Layer 2 of a small transformer language model trained on English Wikipedia (8 layers, counted from 0, width 96).
Take only the direct path to the model's output, skipping the later layers: a vector added to the residual stream pushes a token's score in proportion to its dot product with that token's output vector.

Output vectors of the tokens that the questions are about. A number n stands for (n - 500) times 0.006.
"}": 528 568 629 325 492 655 167 752 294 470 342 347 707 332 413 546 116 870 857 857 547 387 368 377 648 574 380 633 201 371 607 683 403 677 645 357 267 726 784 331 518 757 691 372 766 329 331 325 218 749 343 596 247 455 650 703 64 400 314 296 367 301 543 642 264 376 684 632 770 720 847 761 408 835 351 475 597 180 877 410 857 290 725 232 126 352 57 765 627 642 404 257 154 460 978 681
"language": 493 577 604 352 527 649 380 550 447 469 412 395 642 319 475 667 338 655 508 532 524 449 370 396 594 577 528 446 310 409 545 686 360 572 582 428 465 559 766 597 658 725 628 309 616 407 518 423 450 661 481 517 409 494 602 436 278 300 558 355 482 420 613 542 496 388 514 445 624 597 572 666 322 669 341 435 516 378 699 358 495 493 599 412 385 436 305 569 738 542 545 470 333 521 637 467
"ify": 501 682 615 426 475 530 474 587 409 461 545 400 734 438 455 417 498 501 509 629 415 598 290 386 520 622 553 444 397 613 587 721 356 528 582 450 396 478 510 331 563 706 493 443 573 478 485 422 360 573 526 471 388 457 495 610 297 479 310 532 410 471 541 504 387 463 616 569 515 609 697 622 442 614 503 484 473 518 553 575 513 279 497 430 358 310 416 638 503 439 465 436 603 511 565 746
"down": 498 399 555 431 424 559 410 622 511 486 484 572 509 317 527 470 413 586 714 565 541 481 522 622 501 514 499 505 422 553 670 582 338 617 660 426 382 557 611 454 598 540 519 598 600 504 623 438 486 346 367 493 494 446 492 591 271 563 449 543 481 492 400 563 497 503 551 568 560 604 582 485 386 541 438 465 503 399 576 503 478 371 501 298 448 318 432 481 594 495 577 476 402 439 602 520
"ld": 677 510 455 492 422 647 406 560 345 469 227 540 497 552 407 495 468 568 636 642 473 560 461 470 414 432 411 546 385 438 595 635 599 590 475 418 645 638 649 392 518 687 417 574 573 262 410 551 219 569 416 569 394 512 605 435 458 627 413 346 411 494 528 589 447 456 610 404 615 553 494 587 494 567 464 475 597 489 549 333 516 387 616 387 377 448 342 644 572 629 539 459 430 570 497 635
"-": 490 450 533 538 464 382 515 427 564 525 544 580 435 604 505 446 543 393 386 394 517 490 511 457 555 459 547 490 544 573 435 448 543 504 452 636 617 534 456 490 639 474 464 429 435 461 427 578 551 445 552 547 581 528 492 444 409 520 502 464 565 588 468 456 509 541 538 523 465 511 449 455 511 421 502 497 462 555 499 509 436 584 480 484 557 497 543 505 559 546 448 545 576 433 405 462
"il": 335 412 562 451 488 498 517 489 506 531 396 443 554 467 563 535 453 443 581 560 479 624 500 357 372 554 536 563 474 480 571 490 595 527 590 436 463 554 495 443 579 541 506 624 561 388 465 525 438 524 548 559 586 545 478 524 362 382 586 523 442 525 461 477 467 510 383 448 510 612 561 559 596 537 571 511 463 421 524 391 531 428 459 377 506 553 452 620 483 512 500 501 592 509 474 404
"sburg": 612 673 547 365 586 506 259 537 424 461 493 536 538 574 481 543 480 486 656 533 562 528 518 478 497 545 359 567 498 470 467 595 567 649 574 466 455 566 498 328 596 543 515 454 526 412 504 550 432 501 453 563 401 365 567 516 333 495 421 384 489 476 542 540 381 339 589 590 480 583 528 441 529 589 496 425 614 592 501 539 472 472 554 363 491 353 357 616 674 593 458 413 317 428 477 689
"tier": 652 546 629 420 389 547 533 642 422 506 365 513 533 379 477 502 455 639 569 593 405 393 468 496 557 614 456 449 388 444 544 581 438 489 563 286 618 527 597 471 462 639 597 462 597 417 457 471 452 401 344 492 607 550 524 601 406 598 328 561 515 590 524 531 410 535 522 479 511 566 590 573 475 550 436 449 643 332 578 467 512 347 588 428 493 474 333 541 569 558 429 517 330 414 578 555
"rthropoda": 424 594 424 442 615 665 410 665 346 518 255 486 629 397 420 511 392 923 694 592 456 527 356 387 706 592 467 489 160 350 506 712 438 538 522 369 509 643 780 592 546 592 700 433 580 558 531 296 194 681 509 673 570 565 498 514 233 433 321 307 474 473 534 547 334 453 640 684 631 622 562 764 548 704 374 391 517 537 766 427 504 264 523 330 353 202 199 708 579 383 390 362 153 522 907 406

Output weights of attention head 2. The head adds the sum of these rows, row i times number i of z. A number n stands for (n - 500) times 0.00056.
o0: 601 305 301 489 370 610 618 568 234 460 429 43 533 527 409 661 355 470 375 731 427 666 670 177 619 366 665 475 274 713 566 375 156 480 544 370 582 542 556 272 330 438 563 619 416 747 352 567 426 587 437 477 442 379 621 510 571 662 575 346 407 420 394 424 378 523 444 756 603 476 773 617 698 616 559 576 502 545 462 747 655 350 432 524 604 527 407 379 575 804 426 551 628 462 392 626
o1: 717 531 750 551 547 692 626 504 491 51 336 565 506 382 154 232 624 496 669 547 509 545 420 619 543 639 553 457 482 294 610 420 582 606 419 371 558 458 563 605 553 545 505 532 676 521 307 547 511 556 747 487 578 480 374 781 482 711 411 648 581 494 547 442 307 529 541 196 506 624 440 186 509 547 779 399 469 363 579 367 468 518 265 581 484 649 176 205 502 311 473 583 407 446 516 712
o2: 358 511 526 312 628 682 400 531 399 512 430 533 494 639 563 603 817 314 449 318 559 459 457 508 373 693 573 505 354 388 567 486 706 566 722 546 680 337 319 453 289 647 576 644 314 347 490 491 555 448 515 505 377 667 435 316 262 549 266 734 306 632 500 413 438 487 628 642 432 605 511 495 598 335 428 372 522 449 457 637 540 408 473 547 578 604 260 571 757 475 441 472 699 650 502 674
o3: 609 407 291 666 412 625 447 701 625 342 275 679 426 397 142 458 475 444 641 422 580 766 626 432 402 540 379 398 509 669 568 392 494 354 354 386 265 464 531 462 472 415 434 653 538 662 499 566 488 621 446 633 440 763 470 668 452 500 601 430 397 349 528 494 461 484 450 602 430 559 728 481 623 374 456 570 560 374 634 606 426 638 388 495 473 543 463 378 396 789 464 519 342 584 550 580
o4: 440 537 467 604 486 643 480 431 608 708 360 547 396 524 625 374 602 299 352 491 659 624 541 566 503 497 323 380 658 292 428 755 662 201 331 394 654 680 648 552 601 626 320 404 415 519 478 741 455 605 439 439 535 556 463 88 466 330 364 608 508 703 507 490 494 423 524 394 632 501 348 426 608 442 515 562 688 585 474 406 581 683 591 394 412 710 501 488 440 211 592 397 614 649 358 414
o5: 531 484 716 378 564 709 358 376 546 676 758 451 618 382 794 664 454 702 289 542 656 656 485 336 618 398 643 493 537 492 226 25 445 662 425 674 330 388 488 453 540 636 550 572 653 594 523 527 432 575 502 496 523 310 745 351 478 413 368 449 560 563 389 490 560 382 501 137 433 191 463 407 506 496 643 558 455 472 755 556 478 495 481 588 638 449 395 352 515 410 412 545 393 599 560 719
o6: 710 549 144 697 350 454 652 552 374 438 473 504 238 511 387 356 652 534 570 523 481 423 500 508 609 620 659 470 613 653 363 657 561 314 340 400 566 594 456 530 420 516 478 498 236 601 494 619 621 339 496 554 421 454 419 523 552 613 560 525 723 405 628 487 356 390 594 388 590 414 639 661 590 475 428 590 544 582 513 297 391 279 535 710 440 622 527 572 503 476 525 480 306 517 338 380
o7: 637 452 344 562 383 414 564 746 636 457 673 564 391 393 652 490 317 455 381 390 353 474 467 440 611 278 540 669 519 668 385 356 397 472 646 597 409 511 492 416 521 321 322 521 451 413 660 549 485 523 556 323 517 552 674 480 655 557 500 502 654 541 431 531 457 491 424 369 561 457 527 372 300 345 440 420 432 730 529 679 525 671 363 572 600 370 902 567 340 407 510 413 544 716 489 405
o8: 556 264 649 755 401 521 735 356 454 635 466 232 665 602 464 264 551 460 405 683 663 325 472 470 764 443 596 434 620 247 348 521 305 375 511 552 674 534 554 367 469 511 452 456 338 747 620 523 608 733 514 259 460 518 646 508 511 409 392 465 614 690 518 448 282 318 154 656 280 397 313 514 316 555 589 619 504 543 717 556 705 348 604 595 509 369 634 598 397 417 489 290 588 636 556 431
o9: 615 493 591 338 241 330 358 659 673 674 229 488 602 251 783 479 543 458 509 401 517 490 569 443 366 363 504 436 449 569 484 434 498 677 569 510 477 511 486 459 418 532 754 688 374 456 500 716 581 376 589 560 490 492 479 421 404 402 486 628 505 728 572 322 473 561 494 219 500 383 466 261 548 361 763 648 722 294 430 522 520 296 691 637 554 405 328 562 447 591 504 708 494 566 503 749
o10: 498 610 605 468 548 452 713 626 426 512 550 79 572 253 717 288 349 403 540 597 370 590 526 410 784 475 524 584 514 359 570 471 57 374 451 579 546 446 507 508 479 361 442 506 446 409 500 403 455 614 831 253 584 672 642 701 555 462 424 606 715 591 357 504 553 412 177 548 606 664 532 492 474 586 510 451 670 479 419 423 638 580 542 548 332 515 509 399 477 423 389 537 647 407 329 594
o11: 503 366 501 605 582 327 435 225 587 637 190 645 423 68 549 538 576 477 421 283 413 560 565 642 697 615 530 407 624 376 566 408 448 599 308 407 812 427 445 529 600 453 327 254 434 473 478 458 402 642 519 317 564 725 697 646 519 479 346 446 698 665 597 435 502 399 762 535 598 532 661 626 402 562 627 449 437 642 413 464 517 598 653 440 437 269 460 344 332 729 515 531 348 459 698 519
o12: 617 322 871 734 735 633 555 479 605 397 515 571 412 503 464 539 485 606 666 593 142 418 288 522 635 353 744 560 569 425 580 429 487 413 440 349 446 633 595 491 590 531 463 429 610 521 545 511 411 468 464 305 338 482 744 596 201 538 379 460 401 574 490 535 634 504 271 627 711 336 478 397 318 465 689 591 226 189 589 472 503 334 618 555 558 415 591 376 453 454 583 430 691 439 580 528
o13: 516 295 619 594 469 713 423 474 172 461 385 628 592 531 432 584 586 349 389 568 258 633 549 463 442 511 468 299 369 720 674 484 346 482 537 351 683 461 404 523 620 571 585 431 347 361 558 298 466 479 582 718 608 532 445 631 599 604 385 631 373 582 596 436 536 527 517 453 667 646 654 592 734 458 538 576 607 512 319 707 359 522 238 624 480 430 198 653 446 814 421 364 409 335 462 557
o14: 685 406 638 386 627 662 363 393 694 536 275 787 657 605 487 657 330 659 481 534 541 529 459 519 309 398 544 555 395 463 535 484 581 440 649 441 602 716 377 558 422 312 498 521 620 268 514 601 437 628 323 281 509 584 445 232 566 568 431 385 559 470 507 509 340 278 533 527 732 440 509 480 528 532 498 310 548 588 435 569 516 541 541 625 494 779 465 441 371 428 438 380 581 470 463 647
o15: 736 391 531 435 278 582 730 653 353 598 591 349 389 359 603 443 899 454 664 486 657 437 634 397 607 729 416 733 439 652 523 87 391 304 524 253 288 519 438 606 550 630 523 488 386 409 393 692 481 366 502 708 268 574 366 416 460 460 375 506 464 505 312 466 531 363 705 562 402 556 532 423 399 449 287 581 557 695 456 215 608 517 420 547 588 692 910 501 584 589 663 582 350 459 377 455
o16: 403 136 581 500 380 504 507 325 493 394 262 390 791 345 610 516 637 504 444 237 690 494 420 362 545 647 410 553 369 565 507 451 783 311 594 448 568 377 428 461 339 666 478 672 529 556 365 506 584 788 455 392 725 637 523 350 646 266 668 413 619 691 522 512 453 353 540 765 290 395 449 561 500 246 413 476 572 591 644 803 615 375 546 465 468 491 559 564 466 630 583 506 464 474 442 568
o17: 463 516 607 466 628 594 285 562 725 571 319 594 376 420 706 790 541 500 626 305 625 431 540 364 563 465 522 592 355 480 390 327 633 712 844 576 557 846 272 476 469 498 483 696 344 256 497 379 610 402 527 451 619 594 387 529 552 407 572 476 614 495 491 323 397 297 559 389 405 306 331 344 551 572 520 495 641 640 239 462 586 654 568 591 625 382 401 505 589 366 450 589 537 467 443 423
o18: 525 605 680 574 324 555 617 398 629 568 690 654 464 506 354 497 532 396 556 723 570 589 488 488 183 363 561 660 488 281 350 559 605 623 574 447 514 691 704 168 460 570 420 347 690 516 517 520 555 449 518 366 505 394 587 572 486 288 405 508 693 261 402 316 489 473 369 548 736 504 485 323 470 464 531 317 414 480 483 500 320 557 438 770 512 620 696 491 400 396 527 656 540 497 522 354
o19: 678 476 268 604 335 457 601 478 543 780 439 584 416 607 615 402 618 456 633 403 540 590 675 508 300 565 721 571 351 663 587 657 604 672 549 299 375 750 531 338 436 457 551 378 304 437 273 482 331 421 449 432 589 454 501 500 517 522 298 562 405 585 552 610 394 593 453 557 783 665 641 322 477 506 626 322 581 371 406 357 518 255 634 182 457 543 363 406 328 466 546 478 725 642 516 663
o20: 544 757 551 306 441 184 532 186 474 619 795 775 557 317 696 572 767 578 424 401 552 753 480 514 674 416 522 428 390 426 571 310 463 754 537 720 522 544 415 411 609 623 388 531 482 108 413 445 516 517 582 702 528 496 609 690 465 769 461 569 812 496 658 430 541 488 296 247 542 527 617 404 528 223 455 452 468 429 675 418 460 521 523 538 513 615 264 259 448 304 442 448 283 585 474 415
o21: 475 462 693 457 447 398 289 312 568 323 397 475 527 426 531 490 399 558 580 541 502 428 201 657 550 519 698 446 477 576 565 540 619 276 554 402 662 509 453 251 589 321 452 327 533 580 628 512 733 803 654 377 319 731 696 531 469 589 746 464 449 526 505 498 226 444 565 665 196 509 537 307 489 473 502 421 685 560 670 585 527 464 630 428 536 421 521 502 505 535 414 338 404 496 651 433
o22: 422 804 509 515 474 375 355 626 647 259 376 397 568 315 548 546 433 794 448 393 501 638 574 611 445 516 633 173 522 573 743 398 560 583 435 601 497 204 521 567 510 651 726 505 535 331 410 568 545 457 365 730 517 483 556 326 503 624 543 576 412 561 578 416 390 658 392 546 442 590 764 494 689 449 433 505 564 219 699 807 401 440 361 373 378 508 252 405 567 757 518 354 252 575 429 527
o23: 572 355 375 400 616 431 486 608 420 625 646 733 526 490 345 477 481 753 419 405 509 260 426 670 796 480 265 564 582 357 335 373 642 348 674 587 455 570 433 438 693 437 381 803 496 437 509 493 362 472 395 745 452 533 656 530 336 841 232 412 454 615 561 528 654 442 603 386 380 399 420 277 550 550 597 473 566 497 319 157 624 741 564 396 345 502 429 252 599 494 572 418 345 660 645 524
o24: 717 256 503 500 402 430 356 403 544 424 620 503 467 367 294 553 388 425 234 530 403 589 573 384 564 423 449 669 659 421 425 295 624 400 600 471 527 410 497 639 507 368 307 400 552 483 688 361 668 536 395 481 662 457 700 612 657 574 687 420 549 672 478 537 645 703 492 535 258 361 468 466 482 511 519 781 190 684 557 557 441 588 548 498 572 761 749 345 408 668 612 521 336 351 438 320
o25: 479 618 694 447 655 453 330 648 619 561 709 476 415 444 576 428 462 473 554 651 566 316 433 627 549 320 633 482 738 347 325 361 461 791 561 571 402 443 348 403 742 489 411 310 505 375 587 481 614 471 625 357 432 541 679 670 441 349 393 651 504 458 453 404 482 464 594 333 267 429 511 362 333 599 577 472 574 402 522 325 573 615 527 563 586 270 713 508 639 482 321 548 390 490 712 447
o26: 705 373 544 526 435 529 480 602 218 763 594 292 443 422 798 501 375 526 273 541 500 522 756 553 548 342 494 456 616 557 396 468 706 349 404 466 311 396 811 511 494 692 568 382 642 485 376 457 277 286 511 242 541 299 625 389 703 614 515 501 401 633 572 501 654 616 603 175 646 378 614 263 509 489 492 452 335 696 483 252 496 555 513 633 507 565 628 507 665 419 828 474 305 554 526 427
o27: 452 811 712 307 368 530 437 625 212 501 333 523 266 770 508 530 540 531 538 492 591 578 734 645 320 593 498 377 445 501 511 471 524 568 479 377 501 595 408 378 360 462 534 244 410 302 413 345 576 621 701 639 420 652 664 654 376 558 432 553 325 517 427 389 464 663 478 564 663 434 782 768 522 411 399 483 437 571 453 467 374 455 585 541 578 543 215 440 452 613 540 403 480 758 471 599
o28: 379 773 420 454 405 333 378 508 504 623 529 634 476 713 489 539 698 342 526 559 460 643 674 395 327 266 367 607 389 578 520 400 395 475 626 485 319 349 495 265 511 349 335 529 563 393 756 440 419 312 540 250 312 280 429 522 619 643 839 531 575 479 557 669 312 762 473 487 463 375 551 440 712 421 599 671 330 591 587 565 628 600 376 587 610 403 375 459 545 430 722 506 543 728 477 618
o29: 475 467 342 323 38 540 460 347 469 613 583 579 300 533 590 627 597 464 299 756 592 576 376 384 654 626 408 636 310 643 492 528 568 499 574 493 479 474 509 499 258 832 644 289 444 439 767 525 673 424 531 733 471 509 788 360 437 565 460 583 402 494 569 410 579 289 472 396 320 561 573 424 460 460 624 697 619 362 601 420 465 406 495 509 403 564 492 403 391 557 555 526 612 635 284 511
o30: 612 473 340 309 456 600 628 586 478 589 229 578 438 603 581 600 473 349 560 330 479 489 189 457 389 612 397 318 358 408 483 594 630 587 368 553 561 638 491 700 499 446 674 569 708 467 535 395 372 540 475 432 535 674 578 484 350 530 848 686 375 379 663 449 344 469 458 336 453 428 721 615 485 393 318 684 455 560 410 340 547 536 423 467 531 571 719 496 540 585 624 745 522 405 377 608
o31: 436 441 557 217 555 659 528 330 449 473 571 402 505 654 866 442 504 435 457 701 432 462 435 535 207 557 505 592 486 630 415 453 546 514 618 405 663 372 402 459 417 460 533 693 488 482 329 277 686 493 512 510 583 615 802 432 349 680 122 712 456 641 403 420 427 632 473 685 410 594 690 496 542 499 446 556 533 454 315 686 325 366 620 376 443 619 336 602 334 689 527 608 658 395 398 548

Each question shows a token from some text and the vector z that the head gathered there. A number n stands for (n - 500) times 0.0064.

" won": 471 516 511 521 533 461 567 490 566 528 478 503 464 584 531 497 547 529 525 598 498 482 483 501 476 488 578 451 510 539 455 493
Which two tokens does it push up most, strongest first? "ld", "tier"

"5": 229 550 492 425 436 392 516 470 572 448 407 635 508 464 496 351 565 446 402 548 544 672 543 519 535 555 536 510 516 415 446 512
Pushed up most: "rthropoda"

" Province": 425 485 454 522 505 435 512 555 464 459 451 559 574 474 523 555 481 532 549 546 500 521 490 510 526 607 419 485 443 490 519 506
Which of these tokens does it push down most? "ify"

" mm": 502 493 532 425 464 549 501 450 479 604 513 577 512 503 518 552 554 520 451 478 593 550 550 494 482 448 485 495 445 504 476 591
Pushed up most: "tier"

"ens": 767 85 333 427 353 456 506 482 558 455 481 368 451 366 493 439 320 400 612 637 293 377 414 242 433 458 525 570 670 631 404 468
Pushed up most: "ify"

" having": 494 563 525 421 447 480 502 444 525 515 486 480 548 478 450 486 566 477 487 545 500 467 469 501 484 476 557 417 466 459 478 486
Pushed up most: "rthropoda"

" to": 493 510 456 401 423 350 600 482 633 432 495 493 629 491 479 534 415 353 508 505 506 523 441 474 538 482 480 471 547 375 420 472
Which two tokens does it push up most, strongest first? "ify", "rthropoda"

" L": 513 490 486 525 506 528 479 552 449 518 442 422 547 492 478 516 533 490 539 536 502 466 514 512 450 512 473 445 499 498 500 480
Pushed up most: "down"

"9": 194 478 492 407 433 367 484 478 529 410 386 695 518 391 446 316 486 388 337 536 603 753 584 510 577 605 513 601 558 396 498 587
Pushed up most: "rthropoda"

"7": 505 584 561 383 487 636 549 347 432 577 514 517 422 449 471 537 524 498 514 497 699 487 549 427 574 418 475 554 477 632 439 700
Pushed up most: "tier"

"\n": 511 490 469 531 492 511 496 493 523 491 524 429 512 491 495 509 496 472 508 529 483 445 511 480 523 492 495 449 514 531 507 497
Pushed up most: "il"

" and": 486 545 475 498 417 505 458 456 575 462 458 471 491 428 528 468 519 553 415 524 535 511 495 584 538 507 539 446 558 424 474 370
Which of these tokens does it push down most? "ify"

" Pacific": 468 508 485 502 493 469 495 536 470 497 462 478 534 467 434 494 562 423 554 549 528 496 487 509 461 512 476 454 517 444 499 511
Pushed up most: "down"

" change": 519 474 511 509 531 466 550 473 582 508 543 513 478 520 464 541 510 456 520 601 522 515 488 506 461 495 553 516 513 605 449 524
Which of these tokens does it push down most? "language"

"ini": 488 498 391 321 657 588 394 568 661 522 753 444 682 162 793 473 484 696 686 754 598 505 402 386 324 485 385 399 462 588 559 540
Pushed up most: "il"

"ul": 99 626 654 459 471 505 473 380 219 431 422 516 320 333 554 548 425 648 411 427 649 544 558 571 203 709 362 532 430 344 518 417
Which two tokens does it push up most, strongest first? "sburg", "rthropoda"

" in": 505 439 431 398 495 548 499 573 565 447 577 456 525 538 513 453 476 581 427 541 475 406 435 547 498 426 581 544 546 460 409 453
Pushed up most: "-"